Layer 3 of a small transformer language model trained on English Wikipedia (9 layers, counted from 0, width 128).
A neuron's activation on a vector x is squared ReLU(weights . x), where the dot is the dot product.

Input weights of the MLP neurons that the questions are about. A number n stands for (n - 500) times 0.0018.
n3: 518 546 569 469 430 399 434 551 556 404 729 602 757 415 500 429 625 592 619 323 656 447 474 255 594 379 680 525 717 365 411 245 384 267 779 384 358 316 407 391 574 351 154 488 541 702 672 421 476 676 580 579 455 500 835 521 525 407 612 470 471 453 496 455 555 635 473 645 535 480 445 192 228 583 385 651 312 400 450 559 476 352 241 732 295 538 388 601 323 763 452 454 522 504 636 462 461 574 548 591 542 435 586 591 433 389 592 433 126 525 457 476 441 661 420 681 357 656 740 665 192 475 585 529 654 190 444 315
n40: 458 406 710 373 496 409 457 460 423 634 547 492 646 249 415 500 513 620 331 415 430 370 550 549 332 454 358 285 361 560 508 357 411 424 570 632 618 470 569 814 362 608 621 324 461 484 539 454 316 449 541 504 428 440 516 357 512 361 344 372 476 812 644 685 615 489 563 432 500 504 492 627 320 716 576 190 267 719 769 547 606 590 541 532 307 604 614 584 252 488 839 665 434 516 543 524 344 488 187 383 488 403 593 771 615 464 564 681 372 354 431 534 464 475 496 367 361 591 419 667 485 426 296 656 534 316 301 589
n88: 375 576 587 297 474 513 421 366 526 809 605 455 632 328 524 331 613 443 371 491 729 368 562 739 307 250 602 517 794 589 787 272 378 723 651 379 713 367 537 627 229 434 509 525 604 474 600 420 343 555 349 416 492 521 551 470 534 449 192 453 530 253 357 587 708 560 834 500 425 348 538 479 603 390 522 452 579 445 194 347 614 434 491 393 495 564 353 512 492 624 328 753 589 203 621 572 513 173 610 525 415 438 633 368 781 560 577 453 509 462 565 630 304 454 564 317 619 479 465 625 580 625 655 822 713 358 500 513
n94: 784 599 245 629 578 574 467 585 402 488 521 531 468 500 523 363 632 690 584 551 508 379 522 470 538 620 661 571 662 264 484 423 295 626 570 950 480 279 456 541 530 372 195 455 488 346 508 461 674 406 486 570 596 387 330 834 463 433 420 538 417 406 611 285 404 614 443 348 311 757 450 608 424 422 479 481 679 447 621 675 500 884 470 675 222 429 706 296 467 318 560 153 515 480 557 223 461 556 750 430 649 538 492 504 688 720 279 310 471 322 640 572 621 401 458 513 592 492 479 626 527 553 458 590 444 626 560 445
n105: 268 655 530 434 650 531 479 409 431 399 681 643 339 616 361 466 401 411 543 496 421 693 469 457 487 259 724 573 446 721 692 570 422 479 401 692 520 484 610 538 526 646 815 441 670 487 641 242 479 600 474 466 459 547 559 487 513 286 608 444 254 221 550 330 521 889 626 556 504 500 602 628 534 555 586 490 448 445 513 627 740 575 565 342 185 744 681 696 421 194 451 378 455 575 558 551 285 425 557 605 420 600 753 592 606 474 649 470 242 407 292 459 879 720 581 455 500 380 513 762 404 671 526 245 668 650 513 591
n128: 487 318 761 579 608 259 512 549 529 381 302 470 341 641 548 512 742 454 581 484 664 612 321 651 528 515 560 552 442 542 562 253 635 484 265 476 523 102 354 500 167 406 325 591 644 748 601 533 391 551 306 437 723 448 536 484 635 508 555 500 261 496 476 644 716 376 581 532 475 542 244 540 427 658 581 670 425 508 360 612 519 363 389 576 606 569 607 358 582 504 465 639 458 386 437 698 533 496 584 93 520 333 383 272 492 796 542 540 359 476 349 538 360 402 544 504 652 488 626 410 522 637 294 579 446 375 361 508
n172: 727 747 416 339 590 693 504 456 579 616 539 477 437 491 339 521 133 586 377 504 694 450 509 482 622 388 680 639 555 692 388 602 102 391 512 487 558 480 442 414 593 543 469 496 192 353 357 514 475 389 534 253 467 517 392 652 251 613 371 378 552 480 615 601 453 516 436 381 531 583 720 487 325 363 496 486 605 231 310 258 702 227 376 383 468 308 500 571 568 757 678 268 183 411 407 474 473 513 488 504 668 394 513 698 439 40 725 337 195 500 500 364 361 374 665 450 452 678 575 500 496 555 539 445 508 504 425 809
n176: 293 509 547 329 600 581 640 369 223 158 518 558 536 583 102 610 417 448 472 429 612 496 524 810 662 862 473 394 375 569 641 708 274 569 444 554 473 435 756 541 188 467 659 681 675 491 370 726 406 603 384 332 553 398 624 523 674 491 568 454 344 143 477 406 321 682 446 654 453 549 330 712 681 664 616 459 419 568 491 417 531 548 759 302 510 755 559 602 316 332 778 605 199 541 347 518 272 448 518 300 367 421 299 539 431 505 443 473 648 221 411 412 532 529 588 365 808 279 561 567 388 747 430 608 677 417 542 270
n183: 541 641 293 786 357 496 432 390 394 663 316 545 688 617 528 466 340 422 351 593 631 446 423 434 679 450 517 405 710 573 907 429 637 491 399 309 35 709 156 496 416 531 526 440 525 535 664 699 370 477 358 432 425 465 603 556 556 569 491 613 478 561 496 378 405 573 450 693 585 392 767 388 478 218 688 606 432 577 418 642 512 625 261 552 459 778 423 732 217 361 566 637 474 593 640 547 660 411 512 521 251 516 563 569 440 456 660 371 544 599 628 525 599 614 630 477 396 353 320 154 528 492 461 657 388 522 138 319
n184: 470 691 450 445 726 248 464 538 626 557 712 297 723 591 370 590 304 578 567 487 801 377 444 550 450 457 312 322 512 651 377 589 357 537 580 423 571 399 457 455 420 560 554 618 572 467 412 556 679 478 561 553 674 678 586 430 529 706 291 508 652 500 504 508 586 364 461 291 445 444 599 619 587 691 383 560 611 662 319 607 520 479 656 521 782 475 565 658 416 543 429 630 357 270 403 500 738 364 383 431 659 500 712 612 767 504 527 622 380 909 513 445 516 190 644 474 442 376 609 343 877 532 604 262 694 641 387 508
n244: 635 373 609 59 721 403 587 541 609 412 509 580 496 643 359 721 368 475 410 400 591 564 472 246 504 359 482 455 271 529 496 518 405 728 144 749 291 479 598 557 609 637 428 259 335 362 297 667 646 400 446 456 603 527 615 607 716 496 321 464 496 301 605 414 491 483 349 685 642 607 593 718 437 645 442 411 508 382 624 256 810 670 614 536 683 451 496 641 430 126 543 548 640 561 435 460 404 707 234 860 703 633 591 683 758 392 290 244 554 438 296 470 651 548 491 602 456 357 572 474 625 561 401 382 384 634 632 314
n332: 521 661 431 644 397 426 648 480 553 409 374 609 577 492 400 583 546 557 508 504 434 288 508 545 729 642 603 484 639 801 584 619 598 432 786 641 649 225 618 457 418 691 645 508 453 349 535 446 338 572 479 465 423 376 496 496 611 360 525 420 393 701 245 345 357 714 555 205 451 584 568 576 633 598 532 407 604 794 635 671 382 698 545 616 550 412 441 638 531 616 508 496 521 563 531 713 537 405 485 343 334 406 636 627 408 778 542 362 757 765 792 435 265 377 268 400 424 508 593 457 291 582 576 383 531 560 630 488
n363: 412 559 328 450 380 500 582 378 545 520 365 390 539 593 265 460 334 409 435 241 520 733 387 537 706 446 381 786 656 458 404 636 598 536 436 638 843 185 242 353 673 377 447 409 590 504 379 118 562 204 434 378 400 330 616 420 496 585 760 480 628 444 512 504 532 428 275 329 624 473 540 520 642 663 585 442 407 528 316 472 531 446 594 568 449 253 615 496 531 705 535 631 493 461 394 448 380 517 649 338 504 267 562 598 448 695 337 623 646 320 320 393 492 423 436 433 352 444 582 469 601 382 549 563 411 791 619 349
n368: 810 496 426 575 377 476 729 531 668 649 420 464 500 492 246 210 541 598 574 425 362 481 416 504 465 695 519 450 474 308 511 591 598 519 557 496 522 747 496 435 449 330 364 428 332 496 339 316 377 529 550 406 559 399 504 677 599 569 679 643 638 446 383 683 554 453 723 555 607 326 289 473 380 614 147 594 511 553 408 554 507 544 641 396 646 372 424 434 601 875 632 329 236 538 782 336 346 421 383 580 531 524 549 662 527 298 413 530 473 489 590 390 473 472 635 520 669 577 449 290 371 564 531 579 681 546 496 390
n369: 465 495 563 584 229 525 575 563 490 580 166 510 693 577 589 202 424 320 317 305 648 459 847 340 375 591 372 447 662 608 591 881 403 591 402 523 500 180 226 420 432 371 640 650 430 519 588 530 518 648 492 467 276 395 841 619 519 739 470 572 358 553 552 449 472 307 409 437 623 495 471 600 534 467 712 426 575 608 771 904 332 692 792 562 575 395 566 495 39 569 879 665 400 556 649 561 461 470 156 523 443 513 727 527 462 558 473 821 212 585 451 755 343 396 300 420 614 486 572 500 585 658 241 673 592 644 505 607
n377: 534 472 685 467 775 717 670 623 594 588 356 576 516 532 342 256 632 626 529 504 696 516 664 459 443 639 616 464 465 413 554 289 529 419 616 512 756 477 415 544 202 485 635 643 473 415 520 521 469 431 385 417 504 423 576 649 652 282 739 792 424 564 421 622 621 519 692 635 558 411 416 508 350 297 537 352 399 425 572 677 592 270 620 690 423 427 480 666 547 609 438 620 570 203 760 464 496 529 581 365 476 668 641 643 657 688 668 468 581 360 212 523 552 548 423 487 681 662 701 638 492 177 284 251 547 520 385 397
n389: 349 666 919 300 606 628 416 408 571 578 748 301 631 641 435 463 831 352 467 727 600 710 80 479 587 401 312 339 388 415 678 319 525 364 489 589 540 395 496 398 302 470 387 520 440 660 612 401 584 685 461 480 409 695 369 422 500 368 557 566 344 542 520 428 521 291 670 567 496 464 274 574 761 606 334 514 462 399 434 545 633 491 744 570 596 409 378 599 436 611 287 565 575 472 669 529 610 530 578 301 586 239 468 442 599 679 500 541 376 361 693 728 504 369 302 328 566 488 425 412 538 500 604 665 310 314 424 668
n451: 382 529 475 392 345 444 520 504 598 359 566 193 762 357 446 574 659 393 618 560 476 585 287 411 307 648 475 550 581 441 636 483 236 534 605 447 516 405 592 781 359 489 665 442 707 642 451 583 294 567 406 750 340 441 637 563 786 496 664 521 704 282 360 374 442 728 575 648 461 271 242 283 647 607 555 523 488 430 358 512 524 478 483 400 619 576 451 792 647 474 484 628 595 410 447 570 474 219 540 644 587 440 541 231 383 411 543 376 735 450 543 608 450 655 621 500 312 437 602 692 305 353 416 823 649 353 589 794

Each question shows a token from some text and the vector x that enters the MLP there. A number n stands for (n - 500) times 0.0078.

"ers": 450 436 354 415 519 541 584 611 430 434 523 477 548 503 599 439 549 576 588 526 496 492 505 547 454 266 368 467 383 200 467 540 394 550 614 480 381 649 474 383 509 619 618 650 616 484 315 621 494 335 684 330 543 441 425 419 418 313 562 451 463 548 357 546 412 488 529 408 457 406 369 506 566 603 564 513 640 636 588 515 387 381 606 432 672 519 415 180 459 456 375 476 717 561 487 445 641 335 405 501 460 491 535 432 555 374 552 597 402 502 523 379 478 466 526 343 524 553 470 574 530 492 490 515 370 584 522 368
Which of these neurons fires most? n184

" re": 609 310 403 417 501 633 462 508 479 484 495 548 452 471 555 466 484 446 473 487 350 562 423 514 509 324 325 452 461 308 508 477 345 634 594 537 428 611 406 407 441 533 598 555 468 494 296 480 530 422 713 279 610 426 551 505 589 369 521 485 522 603 362 542 460 413 716 386 485 399 561 402 523 548 556 597 566 696 478 477 415 514 521 397 568 493 475 375 620 432 325 538 788 391 473 334 584 428 471 457 464 427 279 288 460 359 532 516 411 522 586 504 380 607 541 437 403 473 455 637 388 552 374 492 461 578 467 449
Which three neurons fire most, strongest first? n88, n451, n368

"s": 465 427 371 464 409 549 407 390 443 454 540 671 539 490 554 557 523 377 512 438 484 522 443 450 521 322 448 551 424 222 436 558 401 490 632 425 442 672 472 335 516 690 512 585 524 501 473 559 451 398 744 389 571 424 431 473 520 337 564 537 451 542 364 472 564 469 636 440 329 320 514 489 522 539 667 536 554 597 538 473 337 526 519 413 531 584 539 248 469 410 332 510 795 542 402 390 553 405 453 469 529 539 394 423 517 372 615 577 392 439 385 388 624 530 521 355 573 419 540 551 564 579 515 541 459 525 464 379
Which of these neurons fires most? n105

"2": 569 534 447 472 456 519 436 461 414 528 433 467 542 465 696 520 498 386 470 304 452 488 500 569 465 376 368 524 476 342 467 559 347 529 645 510 400 564 363 563 629 686 516 637 607 526 345 542 436 463 637 390 579 482 496 370 511 425 571 489 398 676 486 511 484 450 592 475 370 426 508 393 506 482 594 540 633 595 538 467 387 422 569 523 627 498 376 483 552 445 492 486 899 461 563 332 562 535 423 459 560 412 374 333 487 471 590 581 455 553 484 391 559 664 550 386 473 590 512 534 424 614 405 463 357 580 464 401
Which of these neurons fires most? n183

"0": 440 482 389 441 448 615 496 507 520 526 441 539 417 469 660 377 511 463 524 353 425 473 479 642 557 299 390 533 423 301 448 587 388 511 633 450 424 536 373 535 567 661 496 619 548 495 269 497 533 451 634 353 517 548 495 392 570 503 476 446 440 542 477 597 362 424 561 576 450 413 521 393 391 467 594 507 523 564 499 413 415 495 594 441 563 517 390 360 518 418 364 532 833 399 520 245 528 501 452 460 453 421 330 426 417 602 690 591 499 509 329 385 523 612 485 389 394 610 549 535 382 555 438 431 355 672 429 327
Which of these neurons fires most? n363

"|": 534 461 519 485 473 554 409 507 464 533 497 499 501 511 583 456 538 515 455 356 394 485 400 540 522 379 432 537 412 426 272 610 356 591 628 524 524 631 501 350 435 674 513 565 657 421 371 528 502 425 593 360 490 476 590 445 459 543 561 488 549 692 445 480 404 465 613 452 461 380 597 493 528 570 568 566 643 576 585 526 514 516 513 496 611 593 492 450 444 409 393 593 838 333 440 313 500 416 534 560 538 470 344 334 482 401 711 541 425 461 437 339 455 654 526 379 431 639 522 618 341 556 410 568 341 506 441 462
Which of these neurons fires most? n451

" K": 555 548 426 477 511 481 451 488 393 411 507 485 508 516 519 528 582 465 507 360 375 404 457 533 533 311 370 471 564 389 403 603 358 535 714 536 345 662 548 435 465 786 565 690 463 483 408 452 519 368 656 437 515 492 528 418 600 347 576 442 451 647 475 512 486 429 571 418 520 412 575 453 526 540 541 672 557 545 599 424 434 505 578 364 571 518 563 374 481 414 452 480 698 530 471 387 506 586 519 469 437 437 283 268 457 486 617 610 491 493 426 390 437 583 588 334 484 588 473 553 478 453 463 491 525 642 575 367
Which of these neurons fires most? n176

"p": 456 431 360 410 515 446 497 483 489 469 491 422 531 436 711 485 488 497 488 469 291 430 435 571 517 376 328 536 412 383 428 560 389 517 726 490 397 556 518 240 540 551 542 610 595 488 451 589 531 389 691 422 686 495 461 466 578 367 573 500 509 635 454 541 426 304 616 494 524 471 600 545 534 504 504 559 720 596 498 536 491 488 566 499 542 395 378 424 564 444 398 533 785 452 423 418 647 354 422 485 583 341 383 320 625 513 639 643 421 440 485 384 448 622 488 369 516 666 439 625 535 631 429 440 422 656 585 466
Which of these neurons fires most? n184

"ap": 563 415 364 430 516 540 445 385 518 514 557 479 469 442 639 586 589 436 494 433 321 467 445 514 400 459 319 473 456 363 451 622 414 511 589 430 257 645 510 326 567 619 488 623 422 479 410 385 552 524 671 455 504 445 454 461 572 199 578 512 571 502 371 638 494 348 516 545 526 428 425 419 453 458 553 541 514 579 544 580 444 617 571 480 678 355 556 440 530 409 351 502 685 437 505 315 480 514 318 371 663 410 328 277 572 485 651 434 515 414 477 439 501 674 450 441 588 737 398 615 524 582 351 503 596 573 545 386
Which neuron fires most, and how strongly? n368, at about 4.5

" he": 515 379 540 372 523 540 419 534 460 538 527 553 482 562 566 630 484 509 388 429 276 488 468 567 601 337 461 527 461 309 441 592 326 545 635 540 290 561 452 383 425 518 606 577 554 474 226 462 544 377 763 470 552 463 481 547 545 436 533 549 559 616 325 466 327 472 621 503 464 437 470 417 560 599 514 543 541 627 527 506 378 547 538 540 529 370 485 335 507 352 416 469 839 326 482 385 482 527 516 431 518 490 275 251 516 358 653 573 397 515 546 424 525 591 619 419 429 530 503 579 318 487 473 458 377 601 507 393
Which three neurons fire most, strongest first? n94, n451, n244

"g": 537 581 450 387 599 580 525 500 604 522 415 498 495 517 817 535 469 408 459 341 396 499 502 493 489 362 477 569 284 232 406 578 432 471 625 420 324 583 498 371 461 818 439 579 521 490 413 494 444 376 739 379 456 532 527 507 492 325 510 546 447 601 430 427 516 403 622 501 488 451 431 494 511 489 587 565 490 534 451 435 359 505 569 406 395 555 302 359 424 463 500 536 782 587 395 523 493 589 455 411 555 430 476 444 484 465 679 469 331 451 363 443 507 696 480 477 460 682 399 547 340 568 467 414 442 642 383 349
Which neuron fires most, and how strongly? n3, at about 3.8

")": 611 409 477 488 572 690 450 578 431 569 501 518 406 500 641 502 506 493 657 410 385 439 455 519 560 354 551 556 512 368 434 566 427 623 645 539 378 609 433 416 448 607 514 520 646 493 460 457 565 446 782 491 579 575 492 480 490 391 565 455 498 584 296 526 401 480 579 541 506 451 480 420 517 527 601 556 561 615 489 407 430 687 542 465 589 436 507 373 446 461 389 466 910 419 424 378 519 480 402 505 603 433 276 368 484 380 607 557 458 486 434 361 558 549 614 418 481 587 552 556 500 665 451 373 379 589 386 533
Which of these neurons fires most? n94

".": 490 307 551 462 478 574 434 550 435 519 443 556 509 433 573 475 534 491 453 422 375 567 447 504 485 312 383 478 500 327 418 577 385 560 576 529 377 625 477 540 415 703 526 549 650 461 417 462 565 411 727 470 503 495 465 534 457 392 565 511 479 679 445 484 420 440 635 465 382 448 603 454 496 638 612 557 541 513 526 427 443 586 594 438 554 404 469 409 416 434 363 548 793 281 565 260 476 356 506 448 588 442 348 277 397 470 637 535 436 543 459 339 406 641 572 369 534 678 441 535 431 604 489 446 493 575 536 454
The two highest activations, in order: n88, n40

" an": 598 426 449 440 406 521 491 531 477 444 520 473 539 551 684 557 485 464 466 452 550 479 439 455 526 393 414 503 485 411 528 588 258 554 603 616 452 775 427 427 532 548 506 579 535 474 406 430 553 394 775 372 666 507 508 446 522 449 518 503 486 636 328 478 498 448 601 509 474 396 486 483 464 577 563 571 446 622 542 553 418 547 652 472 526 548 489 400 636 406 445 524 823 473 487 314 415 450 456 529 507 439 319 314 469 411 583 483 433 505 393 373 405 752 675 402 451 715 501 555 376 526 434 551 433 548 437 435
Which of these neurons fires most? n451

" |\n": 543 445 434 465 475 582 391 574 371 587 416 483 480 550 665 480 571 454 516 435 418 439 418 457 560 300 363 581 542 318 378 551 402 516 633 514 399 667 441 487 367 754 559 484 579 438 302 467 572 430 700 485 497 537 497 530 552 475 580 434 532 677 423 492 379 567 607 436 471 472 512 526 510 524 604 532 650 675 516 446 493 522 520 423 607 538 420 483 469 398 352 536 774 343 491 340 495 437 418 481 487 470 337 334 535 406 666 557 417 461 525 289 469 708 535 370 484 652 539 549 539 565 416 500 522 589 436 464
Which neuron fires most, and how strongly? n451, at about 0.59

"ear": 654 377 514 570 481 480 548 597 434 495 650 634 419 455 716 386 579 519 512 287 384 534 471 578 591 319 483 403 529 185 508 621 338 489 738 484 397 693 442 485 558 595 555 627 739 538 393 307 456 343 810 382 503 512 643 395 424 370 428 463 430 536 371 599 543 404 483 474 495 435 683 411 444 517 551 532 597 629 427 485 454 409 402 446 538 395 417 444 506 445 494 438 678 492 457 331 443 448 499 436 587 461 287 498 521 474 697 537 462 488 520 546 426 717 549 463 599 504 469 540 491 578 546 421 368 501 520 398
Which of these neurons fires most? n3

" d": 587 484 496 384 549 582 476 485 465 502 438 474 541 461 618 537 461 485 501 465 342 517 428 547 581 354 409 497 537 341 444 559 413 572 645 470 489 686 464 421 523 597 509 705 612 454 319 406 494 392 800 446 569 517 588 513 584 318 544 571 473 604 424 526 348 451 644 470 455 495 511 492 607 550 607 617 592 547 547 544 508 550 603 440 544 512 520 265 499 419 453 495 785 434 491 374 453 457 385 506 386 477 326 286 482 380 653 608 377 570 412 397 554 598 537 378 436 648 515 577 430 677 408 651 406 582 479 365
Which neuron fires most, and how strongly? n368, at about 0.11

"a": 519 420 439 463 634 628 444 474 498 463 547 513 488 488 657 536 564 379 453 405 200 478 472 582 562 326 369 550 447 441 483 605 371 498 607 505 294 530 505 344 523 523 548 513 470 510 463 447 550 523 756 397 556 573 499 494 401 358 522 450 458 581 354 488 444 446 588 547 525 450 528 451 566 533 650 605 555 628 589 377 461 551 548 366 587 483 446 334 461 395 364 476 858 317 476 275 433 482 420 493 458 476 338 396 575 422 613 540 487 486 252 389 515 652 487 450 550 536 582 651 409 532 407 371 463 640 480 478
Which of these neurons fires most? n105

"ill": 618 430 355 433 374 593 501 514 463 476 509 483 525 479 609 438 505 562 454 385 339 564 413 569 606 372 466 572 382 293 312 620 364 536 717 444 405 600 515 475 508 680 550 742 552 476 310 422 552 466 784 373 435 417 457 516 501 170 528 531 517 525 467 510 492 532 488 460 449 432 587 534 459 622 592 518 625 522 589 589 428 589 530 461 544 510 213 415 473 456 416 505 710 407 588 512 588 533 447 474 485 432 468 306 395 469 634 571 489 510 412 398 414 609 483 388 460 750 474 517 497 505 464 524 332 646 471 378
The two highest activations, in order: n332, n363

"le": 565 387 361 430 482 618 351 347 347 500 523 618 456 477 618 652 618 415 415 468 492 496 478 498 512 397 448 452 389 446 506 639 392 597 650 498 432 649 460 312 476 551 629 572 602 504 298 571 495 476 697 387 621 462 429 475 444 317 613 509 465 578 408 408 484 427 667 415 404 387 505 473 480 551 673 549 542 608 513 514 444 495 526 365 481 547 497 416 460 331 428 483 730 569 484 362 651 492 527 558 524 434 443 303 512 387 717 574 460 391 428 379 426 636 508 512 618 441 507 522 419 502 473 441 297 638 461 406
Which neuron fires most, and how strongly? n105, at about 2.3

"l": 475 405 418 421 486 477 463 481 482 510 538 369 534 435 711 421 512 287 550 354 229 398 522 564 586 391 440 474 502 287 476 631 361 552 602 460 423 556 516 273 571 710 468 581 660 516 369 613 564 350 730 381 517 534 527 529 508 431 473 479 515 507 348 519 306 300 528 404 523 457 495 531 543 476 549 627 538 655 483 505 469 424 584 565 621 492 328 317 468 372 521 510 734 433 483 495 502 444 447 485 458 387 189 428 504 398 575 592 524 483 413 415 479 738 486 454 515 476 458 614 550 696 393 497 286 630 452 353
Which three neurons fire most, strongest first? n176, n363, n369

"h": 506 418 443 357 427 535 432 620 336 470 594 418 521 550 668 481 611 393 441 454 490 476 454 574 572 312 416 472 384 388 565 644 370 525 681 410 531 618 470 226 436 732 512 592 492 546 325 550 459 386 504 590 611 577 521 498 504 344 542 487 390 591 386 431 396 359 534 435 478 473 536 339 519 517 566 591 579 608 539 385 496 477 520 383 566 486 347 347 492 560 426 502 746 483 448 355 603 439 555 402 479 452 400 411 419 485 718 528 489 455 429 461 381 626 538 396 471 427 575 572 617 644 448 488 434 637 555 328
Which neuron fires most, and how strongly? n389, at about 2.3

"r": 495 410 464 450 535 662 491 504 298 424 436 519 518 508 694 529 540 488 453 454 461 478 518 542 534 440 432 480 391 333 361 618 305 534 776 533 410 674 437 431 441 695 483 558 498 479 341 616 451 414 700 481 501 439 469 475 442 303 577 439 477 549 398 497 361 361 577 548 514 407 579 460 475 499 544 638 523 657 497 431 418 465 469 409 616 459 446 392 580 468 514 477 678 515 493 430 513 479 532 371 392 443 294 287 569 470 511 511 438 516 554 271 476 585 525 450 476 743 678 536 471 644 433 445 292 632 558 472
Which of these neurons fires most? n172

" k": 497 506 478 464 525 515 427 525 427 456 450 491 519 508 498 585 571 468 475 355 482 479 482 581 594 328 316 461 555 415 544 571 330 523 580 492 369 692 498 530 409 696 614 620 474 484 365 484 450 418 710 395 561 496 486 428 597 356 601 456 436 656 454 460 442 371 658 391 474 412 580 462 563 517 523 598 531 574 621 396 403 470 542 307 603 490 513 436 525 452 403 492 683 513 424 350 489 549 484 491 450 384 309 176 427 464 616 598 491 583 388 419 458 536 626 363 510 526 504 635 386 474 426 565 462 610 578 343
Which of these neurons fires most? n176

"y": 569 406 471 475 364 534 431 518 430 473 482 439 490 435 657 467 565 376 501 344 425 547 481 481 453 268 379 450 450 274 516 680 338 488 670 482 163 639 462 363 576 586 468 642 533 497 288 512 573 434 799 430 553 472 293 518 540 376 605 496 521 531 313 611 473 464 642 424 433 432 384 467 578 601 545 580 609 633 529 461 461 545 468 532 607 531 482 390 516 481 408 460 636 377 539 418 397 532 507 379 514 461 318 294 574 493 565 644 610 574 360 446 480 655 583 384 549 558 533 629 369 554 412 456 582 668 383 486
Which neuron fires most, and how strongly? n368, at about 3.9

"ar": 559 381 588 495 395 601 396 564 531 430 461 469 447 484 688 486 459 529 483 359 378 392 469 507 569 399 462 525 257 340 310 562 464 573 694 596 286 673 435 355 451 676 475 499 564 536 342 481 508 437 682 518 578 446 503 428 533 300 535 582 501 444 293 598 535 378 689 444 480 492 643 599 423 543 457 536 578 634 583 484 414 496 522 466 616 408 520 401 454 458 299 468 687 334 480 419 453 482 457 475 433 412 363 305 509 424 602 491 479 451 407 462 506 666 549 308 581 578 490 587 390 496 612 521 529 675 564 351
Which neuron fires most, and how strongly? n368, at about 3.1

"th": 503 463 514 407 468 612 487 545 477 439 547 479 483 494 718 447 501 358 456 347 231 579 490 600 595 210 528 481 345 220 509 673 387 520 630 425 309 526 503 293 471 630 563 562 433 501 479 544 486 393 587 347 589 598 397 475 590 430 480 408 414 509 308 496 434 485 672 327 523 463 481 472 493 449 550 589 640 626 544 526 453 500 573 477 547 462 353 495 530 447 483 429 722 374 397 238 419 391 463 504 472 438 380 431 589 596 750 513 402 514 430 406 581 624 537 451 586 592 442 524 500 572 527 600 376 622 610 505
Which three neurons fire most, strongest first? n105, n389, n88

" (": 623 487 499 467 480 629 349 500 353 536 456 523 486 530 627 430 580 420 510 414 337 457 462 604 591 326 393 558 446 378 445 579 409 650 471 486 421 613 413 440 526 560 474 598 574 413 351 466 550 456 700 323 454 510 433 495 527 442 567 472 519 658 430 549 441 511 579 453 461 416 694 493 490 624 611 581 521 617 501 491 439 538 550 361 590 467 422 452 474 457 426 584 866 354 507 350 466 459 412 439 509 367 273 274 521 335 557 634 436 465 539 424 483 623 454 367 555 631 494 509 406 617 427 499 547 546 487 399
The two highest activations, in order: n88, n363

"ep": 508 428 360 447 532 533 550 484 455 512 513 593 503 526 612 666 371 521 498 425 504 522 435 510 466 374 372 476 454 518 422 519 418 495 616 562 279 636 602 338 502 635 564 606 430 578 365 604 467 376 721 452 666 479 473 454 497 434 566 387 551 644 478 578 324 335 615 511 494 407 628 506 591 442 529 560 508 627 507 562 513 493 490 510 571 421 349 492 496 455 374 573 709 379 411 357 585 371 379 265 522 408 328 315 458 472 703 627 414 490 594 451 505 770 541 419 516 593 567 546 373 597 428 383 405 615 532 367
The two highest activations, in order: n184, n183

" |": 554 445 349 577 453 537 416 508 431 500 478 509 474 471 635 400 487 526 537 314 375 458 458 593 503 317 424 539 408 417 449 628 395 577 632 481 385 632 509 390 518 620 548 563 544 434 503 462 529 441 598 398 593 497 481 439 466 500 522 497 424 745 443 439 471 404 595 517 426 392 589 471 522 582 614 559 597 550 566 440 460 497 591 462 563 522 511 385 449 448 331 562 856 390 512 353 477 457 475 470 512 362 293 453 571 487 738 573 506 480 422 297 500 661 625 421 460 496 522 526 337 561 430 549 411 547 456 502
Which neuron fires most, and how strongly? n183, at about 0.18

"ect": 468 577 440 483 505 542 491 493 484 415 531 360 469 505 755 393 470 442 551 391 315 535 438 437 647 398 505 544 454 378 437 642 412 524 686 388 332 680 402 451 588 640 515 587 549 542 281 428 638 373 651 362 415 499 507 426 580 394 478 437 403 526 410 491 497 418 518 432 521 415 554 545 432 454 564 515 542 539 455 582 360 544 522 436 629 438 386 262 451 404 363 543 716 332 460 288 462 498 350 543 498 354 453 443 606 501 568 663 328 622 451 384 478 698 482 487 508 640 486 534 495 688 343 405 444 553 454 330
Which three neurons fire most, strongest first? n369, n184, n3

"and": 626 506 406 407 422 603 472 472 559 512 518 567 415 390 679 535 516 482 432 404 381 491 445 605 610 386 474 558 586 266 497 537 271 490 533 484 377 598 457 393 502 638 598 690 546 495 413 456 580 354 890 370 511 465 389 493 569 330 539 477 447 624 386 533 345 436 474 475 501 481 574 497 503 534 517 569 637 618 551 439 394 521 449 500 600 499 324 294 412 496 362 481 788 310 474 336 470 484 457 519 500 402 329 351 525 533 627 601 527 496 334 431 524 696 455 448 582 700 623 560 452 612 471 437 428 657 556 497
Which of these neurons fires most? n94

"us": 664 388 388 454 492 437 467 548 508 520 347 510 317 536 484 487 491 313 464 445 524 490 553 550 535 284 395 463 493 257 312 541 425 479 647 523 336 587 498 476 582 683 601 627 633 500 504 497 473 466 614 588 558 468 495 452 523 286 459 421 464 574 441 513 516 321 617 342 473 310 572 465 521 604 638 491 523 664 509 559 444 523 580 573 639 419 524 407 496 320 387 531 644 367 501 285 601 479 390 437 509 517 519 423 478 489 711 698 488 734 452 341 486 624 527 454 461 610 551 433 449 479 366 415 539 611 462 525
Which neuron fires most, and how strongly? n184, at about 15

"un": 622 468 478 539 448 390 434 541 450 500 459 549 563 500 662 457 481 460 400 327 312 405 468 561 584 397 454 443 355 438 407 489 487 522 569 511 453 547 495 519 399 593 501 568 513 535 206 561 425 437 661 383 543 413 554 500 506 289 594 581 426 560 633 628 575 432 624 447 432 480 791 525 497 574 509 459 535 779 573 454 416 595 545 378 558 544 537 357 583 381 505 507 663 341 445 345 614 486 219 407 550 411 361 170 499 390 632 579 465 487 504 444 422 692 443 384 473 728 446 492 437 507 478 408 422 545 577 450
Which neuron fires most, and how strongly? n40, at about 13

"an": 563 395 422 473 470 447 558 530 448 416 485 350 420 515 578 408 540 369 531 447 365 458 480 587 496 357 350 373 430 395 457 576 348 550 545 543 343 656 455 313 613 702 447 544 541 492 362 452 515 343 794 343 527 424 625 513 494 456 422 517 369 648 368 452 541 370 530 522 596 504 369 418 502 405 529 545 603 686 496 406 404 478 628 473 681 462 385 302 466 405 450 407 648 380 450 428 592 447 224 445 479 404 393 447 445 437 555 485 487 509 393 473 497 793 487 433 509 559 475 587 491 625 490 460 258 556 468 379
Which three neurons fire most, strongest first? n244, n368, n369

"t": 560 363 492 366 552 558 536 593 471 463 453 391 477 484 617 491 585 373 505 495 520 518 346 500 467 494 449 462 395 440 384 573 365 464 774 423 256 600 481 379 464 652 592 593 582 493 479 559 506 443 722 255 625 501 416 473 580 383 563 461 544 580 348 472 484 374 636 562 450 413 473 437 543 598 568 591 658 475 507 439 370 607 502 347 535 526 445 480 573 366 288 525 718 452 530 204 574 443 556 504 538 380 365 368 562 426 568 557 467 566 438 475 458 627 487 348 542 334 443 623 398 675 457 461 471 615 551 417
Which three neurons fire most, strongest first? n451, n389, n176